Layer 3 of a small transformer language model trained on English Wikipedia (14 layers, counted from 0, width 128).
A neuron's activation on a vector x is SiLU(gate . x) times (in . x), where the dot is the dot product.
The model reads these tokens: " of" " the" " two" " " "3" "rd" "-pl" "aced" " teams" " (" "K" " Waters" "che" "i" " SV" " Thor" " Gen" "k" "," " V" "G"

The vector x that enters this layer's MLP at each token. A number n stands for (n - 500) times 0.0061.
0 " of": 473 330 300 491 524 594 658 547 482 437 597 503 679 515 643 626 656 831 559 358 149 321 576 575 406 547 646 740 351 616 428 418 563 632 343 285 376 403 468 514 521 359 520 502 609 637 455 661 660 553 571 585 707 476 794 461 406 543 347 333 302 522 565 505 643 730 401 384 376 621 331 419 367 622 441 359 680 620 462 245 629 479 603 524 539 497 468 494 371 320 526 353 537 490 620 661 481 633 204 448 481 596 546 389 421 467 564 588 535 451 472 586 475 681 501 476 647 687 475 444 559 529 388 360 611 522 614 635
1 " the": 507 467 90 448 444 535 383 598 516 472 687 530 666 645 597 476 661 583 335 507 88 483 370 570 559 695 510 563 397 723 430 387 549 704 502 496 543 379 467 439 486 464 493 504 680 538 574 693 396 592 439 609 604 453 711 822 448 437 565 370 508 498 681 399 705 597 412 477 437 505 409 477 617 511 319 479 613 619 480 304 634 575 438 519 301 496 591 610 374 414 336 501 421 597 448 512 573 612 479 503 618 483 634 421 293 377 315 633 458 423 396 547 514 583 426 492 665 618 485 565 458 447 802 318 471 401 500 496
2 " two": 558 645 288 411 531 583 490 526 410 424 471 818 480 617 607 459 585 622 584 598 323 618 553 497 404 784 628 637 471 710 440 384 523 541 478 455 429 662 407 448 473 340 413 504 601 608 473 489 400 535 413 722 425 569 674 837 405 473 695 553 440 590 681 354 496 705 388 452 421 457 340 327 402 533 367 677 499 489 612 524 818 525 423 458 309 578 709 280 468 551 559 440 472 532 347 570 582 817 455 588 741 494 616 584 215 526 537 438 537 343 517 543 516 468 544 616 464 598 475 524 342 577 473 309 273 561 397 462
3 " ": 498 462 455 542 439 716 217 706 432 510 504 493 542 632 874 583 357 547 548 444 413 643 649 568 473 657 669 562 642 585 514 604 521 665 523 466 414 728 392 557 644 432 527 555 699 592 619 485 428 319 412 538 647 390 689 694 356 709 704 447 455 376 745 411 683 372 339 238 439 821 491 343 691 469 499 801 483 501 358 684 453 437 544 557 385 518 522 581 383 449 605 362 560 571 520 468 513 728 333 618 688 307 549 545 464 458 342 651 442 339 483 596 448 578 495 468 602 618 554 535 459 667 381 424 322 509 482 538
4 "3": 874 500 300 453 520 519 418 621 535 525 609 793 639 662 756 542 438 613 685 620 438 561 589 413 657 749 718 559 505 640 449 675 562 590 283 504 386 804 504 542 545 486 425 579 686 521 563 503 417 515 502 682 656 551 482 458 339 533 606 456 377 701 627 578 525 509 266 422 389 467 593 606 568 393 391 619 441 799 381 690 532 354 363 498 437 390 691 367 473 483 588 498 611 431 382 359 694 586 479 324 582 380 623 588 445 386 591 412 527 487 562 550 425 512 642 555 449 488 584 549 610 430 264 495 299 469 638 443
5 "rd": 604 327 271 558 562 476 516 511 456 290 511 618 469 722 607 562 648 456 637 431 316 437 558 671 379 738 465 669 575 724 667 728 575 735 500 584 413 770 518 484 422 485 577 460 572 738 430 627 524 546 388 590 554 473 430 421 517 452 752 504 372 644 619 589 599 616 524 307 615 597 540 526 409 542 461 598 465 606 491 485 578 327 328 521 502 475 652 473 482 381 389 471 799 480 308 430 637 517 403 510 502 324 411 372 116 546 378 568 525 542 517 617 487 433 555 597 405 684 832 535 591 390 551 731 299 465 526 682
6 "-pl": 471 179 434 534 419 494 366 558 482 350 357 426 456 622 606 502 779 419 593 801 641 422 319 609 347 578 414 565 591 583 581 425 755 630 533 523 601 391 551 400 574 462 417 553 837 511 403 521 325 593 396 561 355 316 425 667 630 415 386 682 466 409 546 692 406 699 328 568 507 705 318 549 573 346 445 388 577 530 622 535 375 504 494 361 511 473 551 517 631 333 262 277 363 482 228 510 339 609 298 400 674 630 381 440 271 555 458 513 471 397 515 663 546 643 610 516 626 542 558 618 375 788 546 698 373 634 571 556
7 "aced": 486 302 323 561 420 548 525 560 406 438 603 527 376 571 608 542 379 582 697 543 258 404 447 440 281 401 657 653 376 513 327 699 503 677 303 736 512 515 652 498 563 462 521 570 520 509 461 795 555 639 298 516 500 631 498 594 290 483 648 429 240 496 528 613 551 743 512 556 436 590 597 512 681 316 423 578 665 638 512 549 608 517 469 407 276 627 578 443 302 410 819 471 352 448 487 396 484 725 447 677 433 448 587 590 366 505 575 573 494 363 412 782 593 372 429 573 565 716 715 591 654 625 453 372 272 350 576 584
8 " teams": 437 196 554 422 472 542 494 505 659 337 624 555 315 592 552 380 499 547 809 564 316 524 185 611 339 562 575 680 639 492 565 541 757 656 422 395 367 485 333 801 474 499 405 500 568 407 544 668 493 675 458 574 653 561 615 604 284 385 498 526 435 559 804 537 487 230 427 480 438 323 408 452 373 592 405 563 598 668 458 714 576 418 371 414 410 434 559 311 477 611 497 465 376 468 408 693 768 730 501 689 553 616 527 387 229 305 358 538 518 410 573 657 401 625 345 650 515 660 535 611 697 535 452 494 409 590 366 408
9 " (": 482 436 440 584 580 512 399 658 528 399 499 357 411 609 607 529 462 513 732 526 321 738 468 548 614 709 586 564 463 550 541 626 579 613 592 510 379 754 702 444 543 587 225 480 521 608 434 462 628 233 508 697 609 395 631 688 527 740 487 490 395 328 472 512 495 441 342 427 500 431 594 277 415 474 575 707 489 901 485 579 467 541 635 470 453 481 486 577 574 535 580 493 487 625 473 596 465 705 543 402 606 365 625 309 652 549 253 608 476 197 357 662 649 505 536 479 452 813 527 456 524 402 567 662 367 455 520 543
10 "K": 738 411 551 490 567 288 313 547 391 528 441 448 544 528 511 425 705 492 391 606 350 556 687 669 454 674 439 742 397 603 634 652 908 739 484 326 341 714 465 406 483 597 271 567 598 554 545 571 578 555 409 469 506 376 449 276 307 613 552 341 245 577 491 579 743 492 217 436 727 541 630 443 428 540 591 663 426 725 509 433 597 661 391 363 468 318 471 480 645 351 489 306 442 592 171 416 457 533 394 656 514 346 429 390 430 513 520 404 457 541 509 527 402 523 492 487 589 539 562 487 492 695 438 581 550 459 352 497
11 " Waters": 582 502 488 437 484 674 308 400 553 457 490 586 230 583 781 338 223 652 416 701 412 660 315 490 344 526 453 609 673 581 456 581 482 703 420 559 398 421 384 667 292 582 487 377 668 599 456 682 382 525 489 393 407 493 604 423 450 403 292 585 299 668 695 733 607 407 432 514 676 278 502 473 293 462 424 551 375 768 469 492 612 438 521 442 561 477 324 415 516 593 523 535 424 592 296 428 407 668 489 638 642 418 455 383 432 613 422 463 425 415 629 705 603 510 553 639 496 649 632 355 490 843 345 444 594 408 637 372
12 "che": 783 635 522 467 584 479 341 269 593 316 558 433 527 762 473 738 495 680 660 624 455 424 404 593 671 547 364 565 258 604 564 670 571 665 594 536 389 552 337 549 333 482 599 652 522 702 640 574 203 699 332 739 540 311 475 475 274 599 386 350 272 447 639 610 541 535 567 620 637 630 563 428 539 421 441 768 583 620 620 543 486 446 551 441 485 414 404 607 406 581 525 463 402 490 530 360 320 749 412 396 554 614 525 393 397 649 616 649 418 453 496 760 537 485 483 471 420 310 542 457 567 712 658 597 278 474 545 570
13 "i": 561 450 384 476 598 387 387 509 639 372 313 585 413 731 601 831 668 572 559 618 526 586 483 540 310 712 454 663 442 545 644 790 468 595 409 364 306 413 479 461 419 436 450 538 648 508 325 704 442 580 286 603 553 506 389 478 96 680 576 267 429 477 494 655 507 417 484 515 388 456 376 488 476 436 458 557 381 567 432 544 619 560 475 360 216 424 496 374 456 497 696 266 378 299 301 539 397 555 545 569 623 487 459 491 348 543 550 511 496 568 602 484 559 469 570 554 530 691 666 427 710 796 573 518 463 430 355 569
14 " SV": 643 400 577 663 574 490 254 689 415 444 426 534 297 492 589 399 585 710 629 538 442 525 567 890 493 613 402 667 408 661 478 384 577 702 620 388 214 583 330 606 660 526 432 706 468 483 531 626 521 302 302 605 512 485 548 297 512 329 443 445 387 733 563 525 609 698 410 587 665 448 558 448 477 425 579 862 569 667 406 409 465 666 452 343 417 456 644 571 417 623 521 449 422 517 364 424 392 544 620 591 632 549 478 507 393 450 548 443 590 526 464 580 410 559 489 446 748 622 470 516 468 830 479 646 25 589 548 463
15 " Thor": 636 542 482 515 609 674 401 457 475 292 399 525 552 740 615 538 665 701 542 526 254 578 305 383 388 675 614 747 605 458 541 755 563 584 723 531 497 589 521 452 330 363 382 662 592 394 294 760 196 701 488 566 425 459 489 373 305 472 411 496 296 664 739 578 526 354 513 432 709 443 539 395 418 360 554 408 502 516 336 512 377 551 416 496 600 347 631 514 445 654 568 369 522 420 274 403 436 417 389 576 859 284 485 493 184 624 527 516 489 566 629 488 453 553 558 535 406 606 486 548 701 686 570 580 446 447 499 370
16 " Gen": 669 570 565 362 403 479 199 430 529 506 468 328 272 656 858 599 452 561 524 602 326 511 133 365 229 496 462 578 575 521 646 538 602 434 472 320 520 556 661 655 449 422 226 648 618 499 493 656 363 612 596 642 617 567 447 570 276 441 389 368 418 612 570 489 415 417 285 419 403 523 402 460 580 403 524 762 688 718 543 442 523 582 557 522 597 490 597 546 387 479 527 531 517 631 400 501 428 484 383 525 461 541 475 645 263 449 737 364 451 674 663 397 602 657 360 499 625 453 596 556 624 802 522 488 584 519 285 583
17 "k": 616 615 423 511 509 342 236 435 369 352 620 392 484 528 416 722 505 351 528 577 324 472 497 533 459 580 435 597 341 568 702 754 718 630 459 371 390 647 323 549 422 638 391 521 627 591 538 702 472 592 349 618 488 507 466 524 353 562 549 271 281 431 697 493 515 562 534 357 697 588 568 509 429 398 522 451 530 534 291 483 618 561 423 462 518 323 410 393 589 403 481 98 398 426 141 269 400 598 411 610 592 410 482 655 439 611 533 499 526 527 420 493 338 616 522 633 490 429 746 530 613 902 488 494 415 476 372 520
18 ",": 62 351 508 586 683 385 631 618 835 472 645 483 500 547 642 589 659 753 674 643 128 469 436 548 387 518 547 437 354 600 533 600 752 573 447 511 366 458 644 599 550 445 433 619 684 404 474 583 335 373 480 730 452 419 557 547 361 649 527 398 282 443 685 335 493 505 369 360 422 502 646 557 477 532 488 516 545 632 438 344 545 484 575 521 316 461 686 499 450 458 584 529 470 519 415 502 457 628 391 580 665 426 576 372 592 455 392 553 318 398 464 456 463 458 499 426 423 715 468 313 474 653 515 722 357 476 510 576
19 " V": 588 625 531 617 473 471 256 570 386 452 611 532 305 628 815 385 550 576 368 662 450 495 530 603 412 522 364 587 495 670 537 370 637 725 542 365 305 599 425 550 510 332 87 602 425 595 480 776 524 425 420 545 419 529 549 302 469 487 455 511 497 719 426 443 594 414 374 528 665 615 447 410 542 415 518 662 505 513 431 478 601 670 606 554 468 280 604 479 594 244 260 524 581 553 232 468 489 471 530 697 631 690 766 570 318 527 671 481 590 413 465 592 510 407 564 424 432 603 496 517 760 837 273 507 418 492 458 554
20 "G": 639 445 468 515 544 327 235 592 317 463 477 384 462 428 745 270 562 547 503 689 517 597 681 751 509 653 511 499 400 627 446 591 878 479 345 334 329 565 508 544 375 561 201 493 688 525 661 806 387 719 326 491 393 457 381 382 461 389 473 383 325 595 548 640 651 350 371 480 771 520 659 534 458 409 576 528 476 780 430 510 579 694 479 383 429 364 507 624 609 430 574 488 555 645 364 408 518 591 584 588 495 464 505 526 503 335 596 424 492 701 435 480 535 554 473 493 309 490 555 574 584 800 444 592 356 607 566 607

Each question shows the input weights of one neuron of the MLP. A number n stands for (n - 500) times 0.0013.

n276 gate: 561 459 495 380 460 456 475 631 425 543 485 627 524 451 454 461 500 507 465 522 457 565 504 455 379 401 722 355 457 487 568 548 559 510 406 410 551 524 498 606 457 536 496 479 375 358 574 444 527 477 433 365 480 498 514 615 526 368 507 590 560 524 369 360 528 538 498 512 408 582 549 449 431 651 536 466 355 550 513 634 495 456 542 487 609 340 516 590 528 531 554 473 584 387 453 591 433 498 502 620 538 574 502 402 439 489 385 602 491 440 343 478 467 550 544 576 367 507 521 498 434 479 623 509 567 524 362 320
n276 in: 505 502 592 310 346 480 535 286 552 374 469 511 406 420 466 502 571 467 567 469 464 483 322 570 505 559 671 533 565 543 607 528 671 503 369 418 575 539 456 474 422 444 505 427 514 345 536 527 554 435 312 519 489 612 522 608 417 399 330 517 510 550 549 455 516 572 374 374 594 438 600 462 402 647 584 525 578 498 402 695 493 626 476 406 486 426 378 517 425 517 543 493 570 434 475 443 454 514 462 573 498 555 491 542 444 354 276 500 495 385 431 476 472 510 490 587 399 485 426 589 578 495 580 451 557 486 485 428
Which token does this neuron like most? 8 " teams"

n246 gate: 505 427 477 488 402 558 477 540 437 675 503 443 581 672 497 573 459 690 675 511 363 460 648 518 456 467 503 495 623 331 487 453 547 486 350 547 370 555 461 583 528 400 437 540 455 592 645 420 479 592 453 448 377 580 376 587 441 492 338 415 421 568 576 514 629 582 611 650 521 463 307 530 578 599 594 555 543 453 354 456 484 461 490 556 559 413 465 441 495 689 653 477 623 540 459 470 551 415 427 624 390 468 465 418 459 616 455 464 552 646 534 427 416 629 403 448 450 558 463 451 669 546 710 432 489 503 551 525
n246 in: 542 445 620 592 434 547 534 448 641 415 564 478 539 504 575 416 438 712 673 470 484 567 470 571 485 460 436 437 425 453 560 540 557 661 471 502 502 377 469 498 616 400 509 480 536 489 512 428 407 728 550 470 425 539 445 424 458 467 473 448 444 590 581 538 466 474 526 585 513 478 556 517 442 535 567 531 394 498 462 510 378 511 584 333 478 457 511 493 449 522 634 569 530 564 457 444 467 540 404 513 535 520 483 567 478 616 555 579 390 619 405 457 394 457 469 597 544 654 569 543 586 589 640 387 413 481 477 442
Which token does this neuron like most? 15 " Thor"

n7 gate: 581 566 597 555 488 539 425 432 572 552 511 549 544 504 509 476 534 439 468 334 509 388 426 573 508 545 551 372 423 549 630 558 506 552 472 470 645 504 387 533 477 563 467 391 386 465 478 399 606 545 544 457 595 515 635 493 492 462 621 575 544 378 538 511 506 518 400 418 500 444 556 390 471 596 569 449 539 420 609 566 504 466 485 544 438 576 467 626 532 510 454 579 397 472 584 585 454 508 506 437 461 593 480 577 400 454 569 441 551 537 506 410 527 331 552 562 603 425 412 395 578 496 510 560 377 480 559 349
n7 in: 601 452 592 579 549 506 440 605 445 550 384 653 328 532 615 658 491 549 549 463 355 409 435 591 645 555 481 592 418 398 416 335 306 446 523 584 438 581 590 491 655 560 330 572 574 464 510 468 484 429 488 500 608 750 405 597 325 487 381 437 625 388 577 372 661 292 540 882 494 552 357 512 429 389 309 349 503 599 430 440 439 410 628 428 681 441 369 450 464 456 391 393 698 414 563 438 588 580 639 560 688 484 377 558 400 740 455 637 430 559 449 355 714 417 348 450 477 500 516 548 564 365 472 532 639 598 500 547
Which token does this neuron like most? 10 "K"

n67 gate: 442 491 429 435 498 425 411 551 373 564 407 495 488 470 511 590 588 482 438 325 507 555 565 452 559 470 478 550 508 457 507 436 467 472 376 702 468 500 487 341 491 429 684 567 474 440 575 511 583 491 608 686 392 533 558 455 460 575 522 498 535 371 542 471 498 613 651 467 409 517 582 504 496 488 469 457 539 442 526 553 455 464 454 493 531 553 493 580 518 579 555 570 559 583 414 459 542 554 467 433 640 411 327 355 488 460 298 408 564 621 592 459 556 498 498 467 466 446 514 573 525 623 534 365 443 558 491 439
n67 in: 522 500 559 561 530 463 616 495 473 492 497 534 556 440 443 542 423 630 555 339 552 372 515 548 538 423 482 489 485 385 572 413 500 573 362 594 429 666 466 500 362 622 525 479 455 513 427 645 327 539 563 682 427 428 585 459 471 503 598 358 665 432 406 678 476 402 410 373 541 508 426 586 432 353 460 557 684 533 542 578 379 539 455 460 492 497 487 541 479 616 356 629 462 548 396 593 454 530 512 400 437 505 319 530 386 531 475 536 208 421 505 600 549 492 568 414 461 503 581 459 585 697 406 516 484 589 534 445
Which token does this neuron like most? 5 "rd"

n157 gate: 421 416 625 574 425 436 567 486 495 424 558 313 507 519 554 531 456 471 519 483 379 407 529 443 565 468 516 411 533 455 398 381 540 428 391 714 500 510 538 420 519 535 493 367 457 544 480 410 427 414 542 576 508 530 472 392 482 483 389 461 620 429 419 510 496 426 534 673 366 433 464 406 507 512 330 443 392 519 529 453 549 413 500 475 569 401 539 583 329 498 436 371 554 374 513 409 479 416 639 376 596 502 538 652 412 477 583 608 460 519 528 545 426 527 528 385 431 583 486 439 521 602 365 455 479 505 310 429
n157 in: 440 559 517 556 479 478 432 581 546 436 564 552 537 369 488 483 594 424 498 371 593 536 576 528 664 516 452 578 588 475 595 485 438 555 389 614 381 477 588 444 491 646 498 485 722 423 520 417 598 544 448 329 518 590 543 583 486 492 610 526 580 467 460 438 505 673 611 589 568 539 558 554 537 497 591 481 505 500 593 611 586 490 601 598 430 528 330 389 606 671 479 388 354 542 594 623 582 511 391 419 435 493 514 518 421 465 585 381 509 549 481 507 500 473 324 587 514 440 597 574 555 451 438 512 398 489 480 409
On which three tokens does it fire most, strongest first? 15 " Thor", 11 " Waters", 12 "che"

n243 gate: 370 507 550 691 487 605 533 573 449 525 385 402 559 437 452 488 607 502 612 493 478 542 573 469 541 429 539 448 415 484 544 406 626 473 600 556 678 398 553 308 539 507 400 521 458 360 408 523 645 397 522 474 528 582 651 365 567 454 560 534 480 554 572 507 509 604 535 431 480 535 537 469 442 633 527 424 465 564 463 404 486 574 486 468 505 408 560 625 414 536 433 538 490 498 618 471 471 584 549 505 543 584 524 507 500 559 438 516 463 390 573 540 529 469 540 375 530 500 309 474 532 398 511 336 437 666 370 625
n243 in: 512 548 623 437 473 384 519 555 417 587 462 525 613 505 284 398 566 463 510 436 439 472 539 614 465 485 583 609 418 534 463 476 687 500 623 456 624 561 553 490 422 493 436 555 510 524 431 412 622 513 579 449 622 508 596 489 531 623 584 632 381 502 566 544 546 463 500 468 448 644 580 517 623 500 443 472 546 601 498 457 485 620 723 550 374 330 638 443 359 517 386 525 495 529 694 611 532 434 620 341 418 623 502 507 512 475 443 543 646 379 624 463 595 361 413 558 602 462 300 457 482 429 446 548 492 575 508 507
Which token does this neuron like most? 0 " of"

n299 gate: 507 482 600 348 565 446 619 573 644 434 512 568 578 402 350 465 444 462 367 593 568 470 598 426 520 484 530 370 541 484 549 510 433 502 586 330 481 398 479 404 441 609 587 547 405 552 507 550 551 535 483 419 528 550 477 685 411 522 638 561 547 572 529 440 430 621 509 500 518 470 432 430 600 609 577 491 498 605 458 428 518 579 471 651 408 428 576 473 439 468 500 432 314 443 593 484 570 520 547 621 484 533 504 458 591 502 436 445 372 519 562 616 570 426 395 522 486 374 595 446 489 398 438 631 612 489 524 616
n299 in: 476 656 481 394 369 487 642 723 424 422 413 500 520 599 503 351 523 451 433 453 384 800 479 595 404 639 594 400 402 375 664 546 428 467 541 360 471 573 724 399 506 503 558 565 394 565 612 559 547 605 554 377 534 285 612 493 586 242 699 528 528 531 589 395 339 553 385 718 385 531 478 663 582 520 389 585 476 328 512 589 487 342 269 463 595 446 454 351 427 364 663 451 470 588 447 473 413 458 512 516 352 561 521 401 364 550 446 453 406 593 481 552 460 620 557 700 377 510 525 438 597 575 246 509 388 485 571 448
Which token does this neuron like most? 12 "che"

n179 gate: 470 602 469 533 405 485 462 518 448 406 354 327 551 478 323 515 450 402 475 547 515 510 509 517 409 474 485 435 389 462 379 629 466 286 510 463 639 464 505 453 439 531 616 467 528 523 518 560 520 354 488 498 559 464 624 505 445 351 556 399 392 500 492 418 653 634 561 372 478 310 490 438 393 595 553 559 528 539 416 613 529 549 366 442 349 540 502 437 631 478 450 457 423 500 555 398 474 420 386 524 617 495 538 554 633 485 489 485 495 483 666 455 456 543 584 416 387 413 236 454 571 455 448 498 495 620 445 448
n179 in: 488 656 515 590 534 449 390 446 452 561 253 340 361 586 335 485 477 533 508 421 453 601 452 554 529 670 431 564 443 577 572 434 530 361 472 505 581 458 615 517 396 539 572 600 600 611 573 468 570 419 587 531 623 547 500 323 404 487 552 476 422 471 640 503 479 440 538 450 642 495 579 507 486 408 346 442 553 527 460 521 572 437 505 498 420 408 403 525 568 476 532 461 589 495 586 418 632 639 493 579 561 616 574 407 628 525 519 338 530 470 495 606 440 394 563 552 510 555 296 558 644 636 598 555 455 450 595 582
On which token does it fire most, and how strongly? 17 "k", at about 0.95

n319 gate: 445 562 399 612 510 490 591 456 474 490 623 310 474 414 465 508 598 508 622 593 582 452 319 537 490 377 435 426 429 430 369 624 341 547 475 490 442 445 555 643 545 490 609 495 438 518 479 539 395 713 559 521 628 520 540 377 526 644 618 480 517 381 354 403 346 474 483 484 515 489 368 541 430 553 549 357 423 567 552 342 545 533 456 446 368 586 498 379 525 382 522 417 503 456 484 376 517 522 577 565 439 414 546 600 397 493 428 580 475 576 555 476 633 466 490 367 543 611 535 507 378 397 498 422 381 637 382 517
n319 in: 401 374 488 479 604 491 395 524 561 382 360 648 614 540 455 615 491 493 445 572 421 453 489 562 369 514 456 522 597 511 450 424 565 480 448 384 476 438 563 471 539 541 371 498 424 512 527 482 470 462 518 489 495 419 697 561 542 439 594 541 362 545 519 616 622 458 556 490 514 439 517 502 645 394 621 655 511 463 511 542 416 512 406 537 484 470 348 442 396 537 537 541 436 411 421 493 530 374 548 414 543 488 556 540 597 539 570 421 370 398 516 455 485 560 517 651 460 599 391 520 551 457 358 781 498 466 498 441
Which token does this neuron like most? 18 ","

n76 gate: 437 503 389 603 642 521 537 419 712 446 494 651 503 447 482 492 495 419 612 511 414 417 627 449 487 487 531 511 535 515 632 379 526 370 336 473 500 434 626 513 583 500 444 503 500 589 536 653 395 439 453 382 672 510 607 571 530 528 342 608 479 454 478 446 632 525 518 517 508 417 599 490 449 572 582 598 661 406 363 463 398 582 405 528 592 528 602 531 580 449 495 485 610 441 525 566 606 608 358 704 508 505 465 463 676 383 486 597 612 423 592 662 355 362 680 497 532 473 556 657 401 570 576 589 505 538 519 444
n76 in: 532 485 652 540 406 497 396 676 399 591 738 346 458 615 603 570 498 593 505 508 478 518 500 543 543 460 564 479 507 532 408 641 536 603 596 565 453 497 297 525 439 485 562 529 401 465 478 439 441 503 617 623 303 538 411 411 461 570 492 323 601 413 455 561 476 465 495 484 460 587 508 600 629 400 430 500 505 413 634 425 472 355 643 470 510 547 465 454 349 568 580 621 438 587 392 483 384 456 654 326 585 458 554 466 462 497 671 444 584 456 474 448 616 537 432 586 415 583 503 430 669 495 539 353 375 512 418 532
Which token does this neuron like most? 18 ","

n184 gate: 444 471 542 683 474 419 494 615 539 703 409 535 533 400 438 532 647 533 470 359 497 446 389 438 529 544 693 415 576 376 495 262 617 722 376 508 305 548 585 461 468 560 613 369 495 481 447 524 487 589 503 518 693 476 640 486 437 578 607 490 458 503 389 667 477 576 551 585 553 593 419 552 515 593 646 425 559 495 495 500 569 543 570 437 398 419 500 674 597 513 458 497 730 549 570 474 576 521 534 346 523 532 521 510 390 553 414 519 434 467 543 415 581 445 457 489 591 354 548 552 511 519 482 596 635 467 612 256
n184 in: 500 575 525 334 543 528 626 374 516 280 679 491 584 355 357 537 620 454 523 405 703 537 400 274 522 540 422 271 614 492 559 524 714 400 486 449 466 412 374 671 470 434 527 434 299 641 342 453 514 661 540 337 482 528 392 465 439 597 553 747 473 535 590 497 410 532 328 473 365 479 509 301 532 468 495 483 503 592 532 426 472 598 426 467 598 588 448 506 398 440 525 401 456 549 427 495 541 444 492 439 443 406 543 394 521 541 392 481 525 554 572 495 523 431 517 474 548 418 489 555 405 376 430 486 477 355 480 660
On which token does it fire most, and how strongly? 14 " SV", at about 0.57

n75 gate: 375 471 502 710 521 547 543 298 428 608 539 373 500 498 388 437 437 502 542 490 569 374 474 595 579 430 416 570 468 563 493 467 389 403 635 500 446 569 507 611 488 567 409 572 297 445 418 526 306 507 567 486 622 519 505 345 479 360 446 457 505 443 447 503 415 439 500 484 507 495 577 472 556 505 550 500 491 353 486 505 396 617 524 578 550 715 512 517 593 588 370 474 490 597 448 432 674 614 502 464 474 485 654 592 422 414 607 548 524 463 616 566 470 595 525 434 454 598 375 461 514 465 465 573 311 502 527 502
n75 in: 502 547 603 614 435 480 541 513 510 358 561 481 434 613 435 502 625 531 548 607 482 668 519 623 619 579 532 695 538 710 466 383 502 537 507 470 497 539 369 661 485 593 500 655 445 543 604 412 517 462 563 472 551 552 434 352 444 443 408 303 529 447 497 463 528 552 402 529 466 454 497 638 603 521 314 532 514 409 429 537 374 483 553 515 585 588 396 473 442 609 444 515 536 622 468 330 595 657 538 505 609 603 562 550 409 424 465 515 559 641 473 586 655 582 385 469 565 442 497 417 557 457 533 525 518 476 447 440
Which token does this neuron like most? 14 " SV"

n52 gate: 553 529 503 652 568 306 458 485 492 517 622 535 567 500 580 689 637 509 512 488 488 521 526 586 613 378 500 602 277 474 312 327 459 491 553 580 527 661 638 719 491 581 409 575 630 351 460 596 462 461 433 621 506 660 378 460 608 389 397 552 514 429 402 443 411 315 622 563 520 616 407 414 306 444 448 391 427 518 609 558 609 314 540 463 509 503 217 459 423 520 641 425 593 603 533 591 471 427 511 596 563 563 537 682 400 515 610 611 523 557 550 398 392 527 503 558 465 690 675 549 380 379 494 497 438 452 373 494
n52 in: 549 405 411 516 408 406 418 479 599 670 507 538 457 559 509 519 396 553 616 480 461 535 496 568 500 469 528 586 275 489 516 409 544 478 657 528 491 529 519 493 583 509 269 455 484 536 412 523 537 467 364 473 561 604 472 609 375 458 374 463 422 620 585 513 526 400 581 485 628 569 429 437 390 488 466 535 422 433 427 658 542 512 391 518 493 369 507 369 418 482 582 318 522 536 483 466 521 417 482 502 555 460 565 383 436 613 650 430 366 460 505 570 451 543 371 476 535 533 453 507 525 512 462 509 531 379 507 523
On which token does it fire most, and how strongly? 17 "k", at about 1.1

n297 gate: 461 403 491 519 308 495 573 398 495 535 480 500 493 387 403 488 515 468 512 487 600 582 623 493 519 277 467 439 422 525 328 498 420 480 371 543 519 463 446 429 448 453 518 566 589 365 401 425 606 574 511 566 541 451 465 587 556 328 564 458 600 438 623 472 448 709 482 338 577 389 526 548 493 522 512 567 489 524 516 484 481 429 546 532 414 416 502 568 483 523 456 512 458 393 524 612 554 520 367 406 613 524 448 572 443 505 459 394 437 464 453 507 493 424 804 648 543 385 481 507 505 343 514 505 550 450 590 537
n297 in: 427 332 553 617 410 635 547 442 524 469 542 432 585 359 460 398 571 552 468 551 461 583 691 401 436 332 593 546 513 456 566 420 497 536 557 557 577 402 571 445 475 586 478 451 473 485 547 391 480 557 511 608 429 626 573 465 604 598 404 456 497 536 388 667 538 702 574 295 506 525 532 384 511 613 500 687 337 612 591 479 559 409 555 475 378 271 607 592 589 555 489 533 512 384 400 511 397 543 500 329 381 446 215 524 601 377 521 472 483 451 624 565 429 520 651 532 582 380 286 518 742 541 554 378 457 538 465 582
On which two tokens does it fire most, strongest first? 8 " teams", 17 "k"

n133 gate: 418 597 413 388 425 564 564 408 538 630 399 489 455 601 412 581 486 397 639 508 551 423 580 443 569 669 512 575 470 444 568 346 510 479 608 505 601 372 534 545 512 637 434 412 556 367 301 454 580 453 447 526 588 517 391 536 661 597 534 481 598 552 264 458 477 492 566 505 567 596 257 441 495 497 512 466 523 585 500 551 446 434 560 495 583 621 559 450 515 619 412 393 515 508 562 420 562 383 432 464 438 458 549 567 547 502 558 643 408 443 430 493 469 528 547 591 532 416 284 430 500 422 442 510 520 472 605 474
n133 in: 484 365 503 563 384 436 394 445 574 356 674 446 503 314 523 487 503 479 405 324 626 493 561 588 497 436 599 571 585 394 506 514 391 363 477 524 483 451 493 629 286 559 555 568 436 514 455 595 291 497 657 427 409 434 553 639 393 559 473 542 591 368 673 697 465 490 545 305 752 391 963 581 416 441 363 680 586 658 462 368 606 550 520 575 363 367 432 349 480 357 442 708 329 438 587 651 487 417 416 441 328 480 407 415 585 401 628 513 665 558 394 394 465 356 665 389 624 601 490 323 474 586 452 344 520 443 432 578
On which token does it fire most, and how strongly? 2 " two", at about 0.47

n214 gate: 500 395 432 340 487 489 520 551 396 466 359 514 489 409 487 683 562 462 406 553 383 457 482 536 295 452 720 367 467 321 449 375 400 455 407 430 519 642 479 439 634 432 446 636 338 407 572 477 637 428 562 533 431 568 579 583 582 350 487 432 526 487 445 449 528 744 551 424 477 434 487 495 523 453 611 436 424 503 563 650 540 383 324 603 433 548 526 563 505 474 552 500 575 519 596 574 451 645 431 579 606 548 416 447 391 375 554 500 589 492 561 574 685 456 532 591 439 647 553 537 461 429 551 360 497 523 397 359
n214 in: 560 363 596 439 539 532 406 679 494 435 592 478 473 651 632 529 516 264 436 591 319 477 453 525 368 566 551 465 538 425 276 521 451 509 546 448 468 545 540 592 534 616 500 350 387 524 530 277 448 503 291 454 406 545 523 587 592 596 523 444 421 703 443 444 359 503 583 781 410 503 526 489 653 578 351 618 368 546 533 457 666 486 587 579 433 661 550 415 335 379 595 424 362 586 484 494 492 437 453 594 472 433 561 495 395 415 605 609 364 552 466 547 539 728 500 557 388 555 520 393 446 479 481 397 471 517 338 419
On which two tokens does it fire most, strongest first? 2 " two", 7 "aced"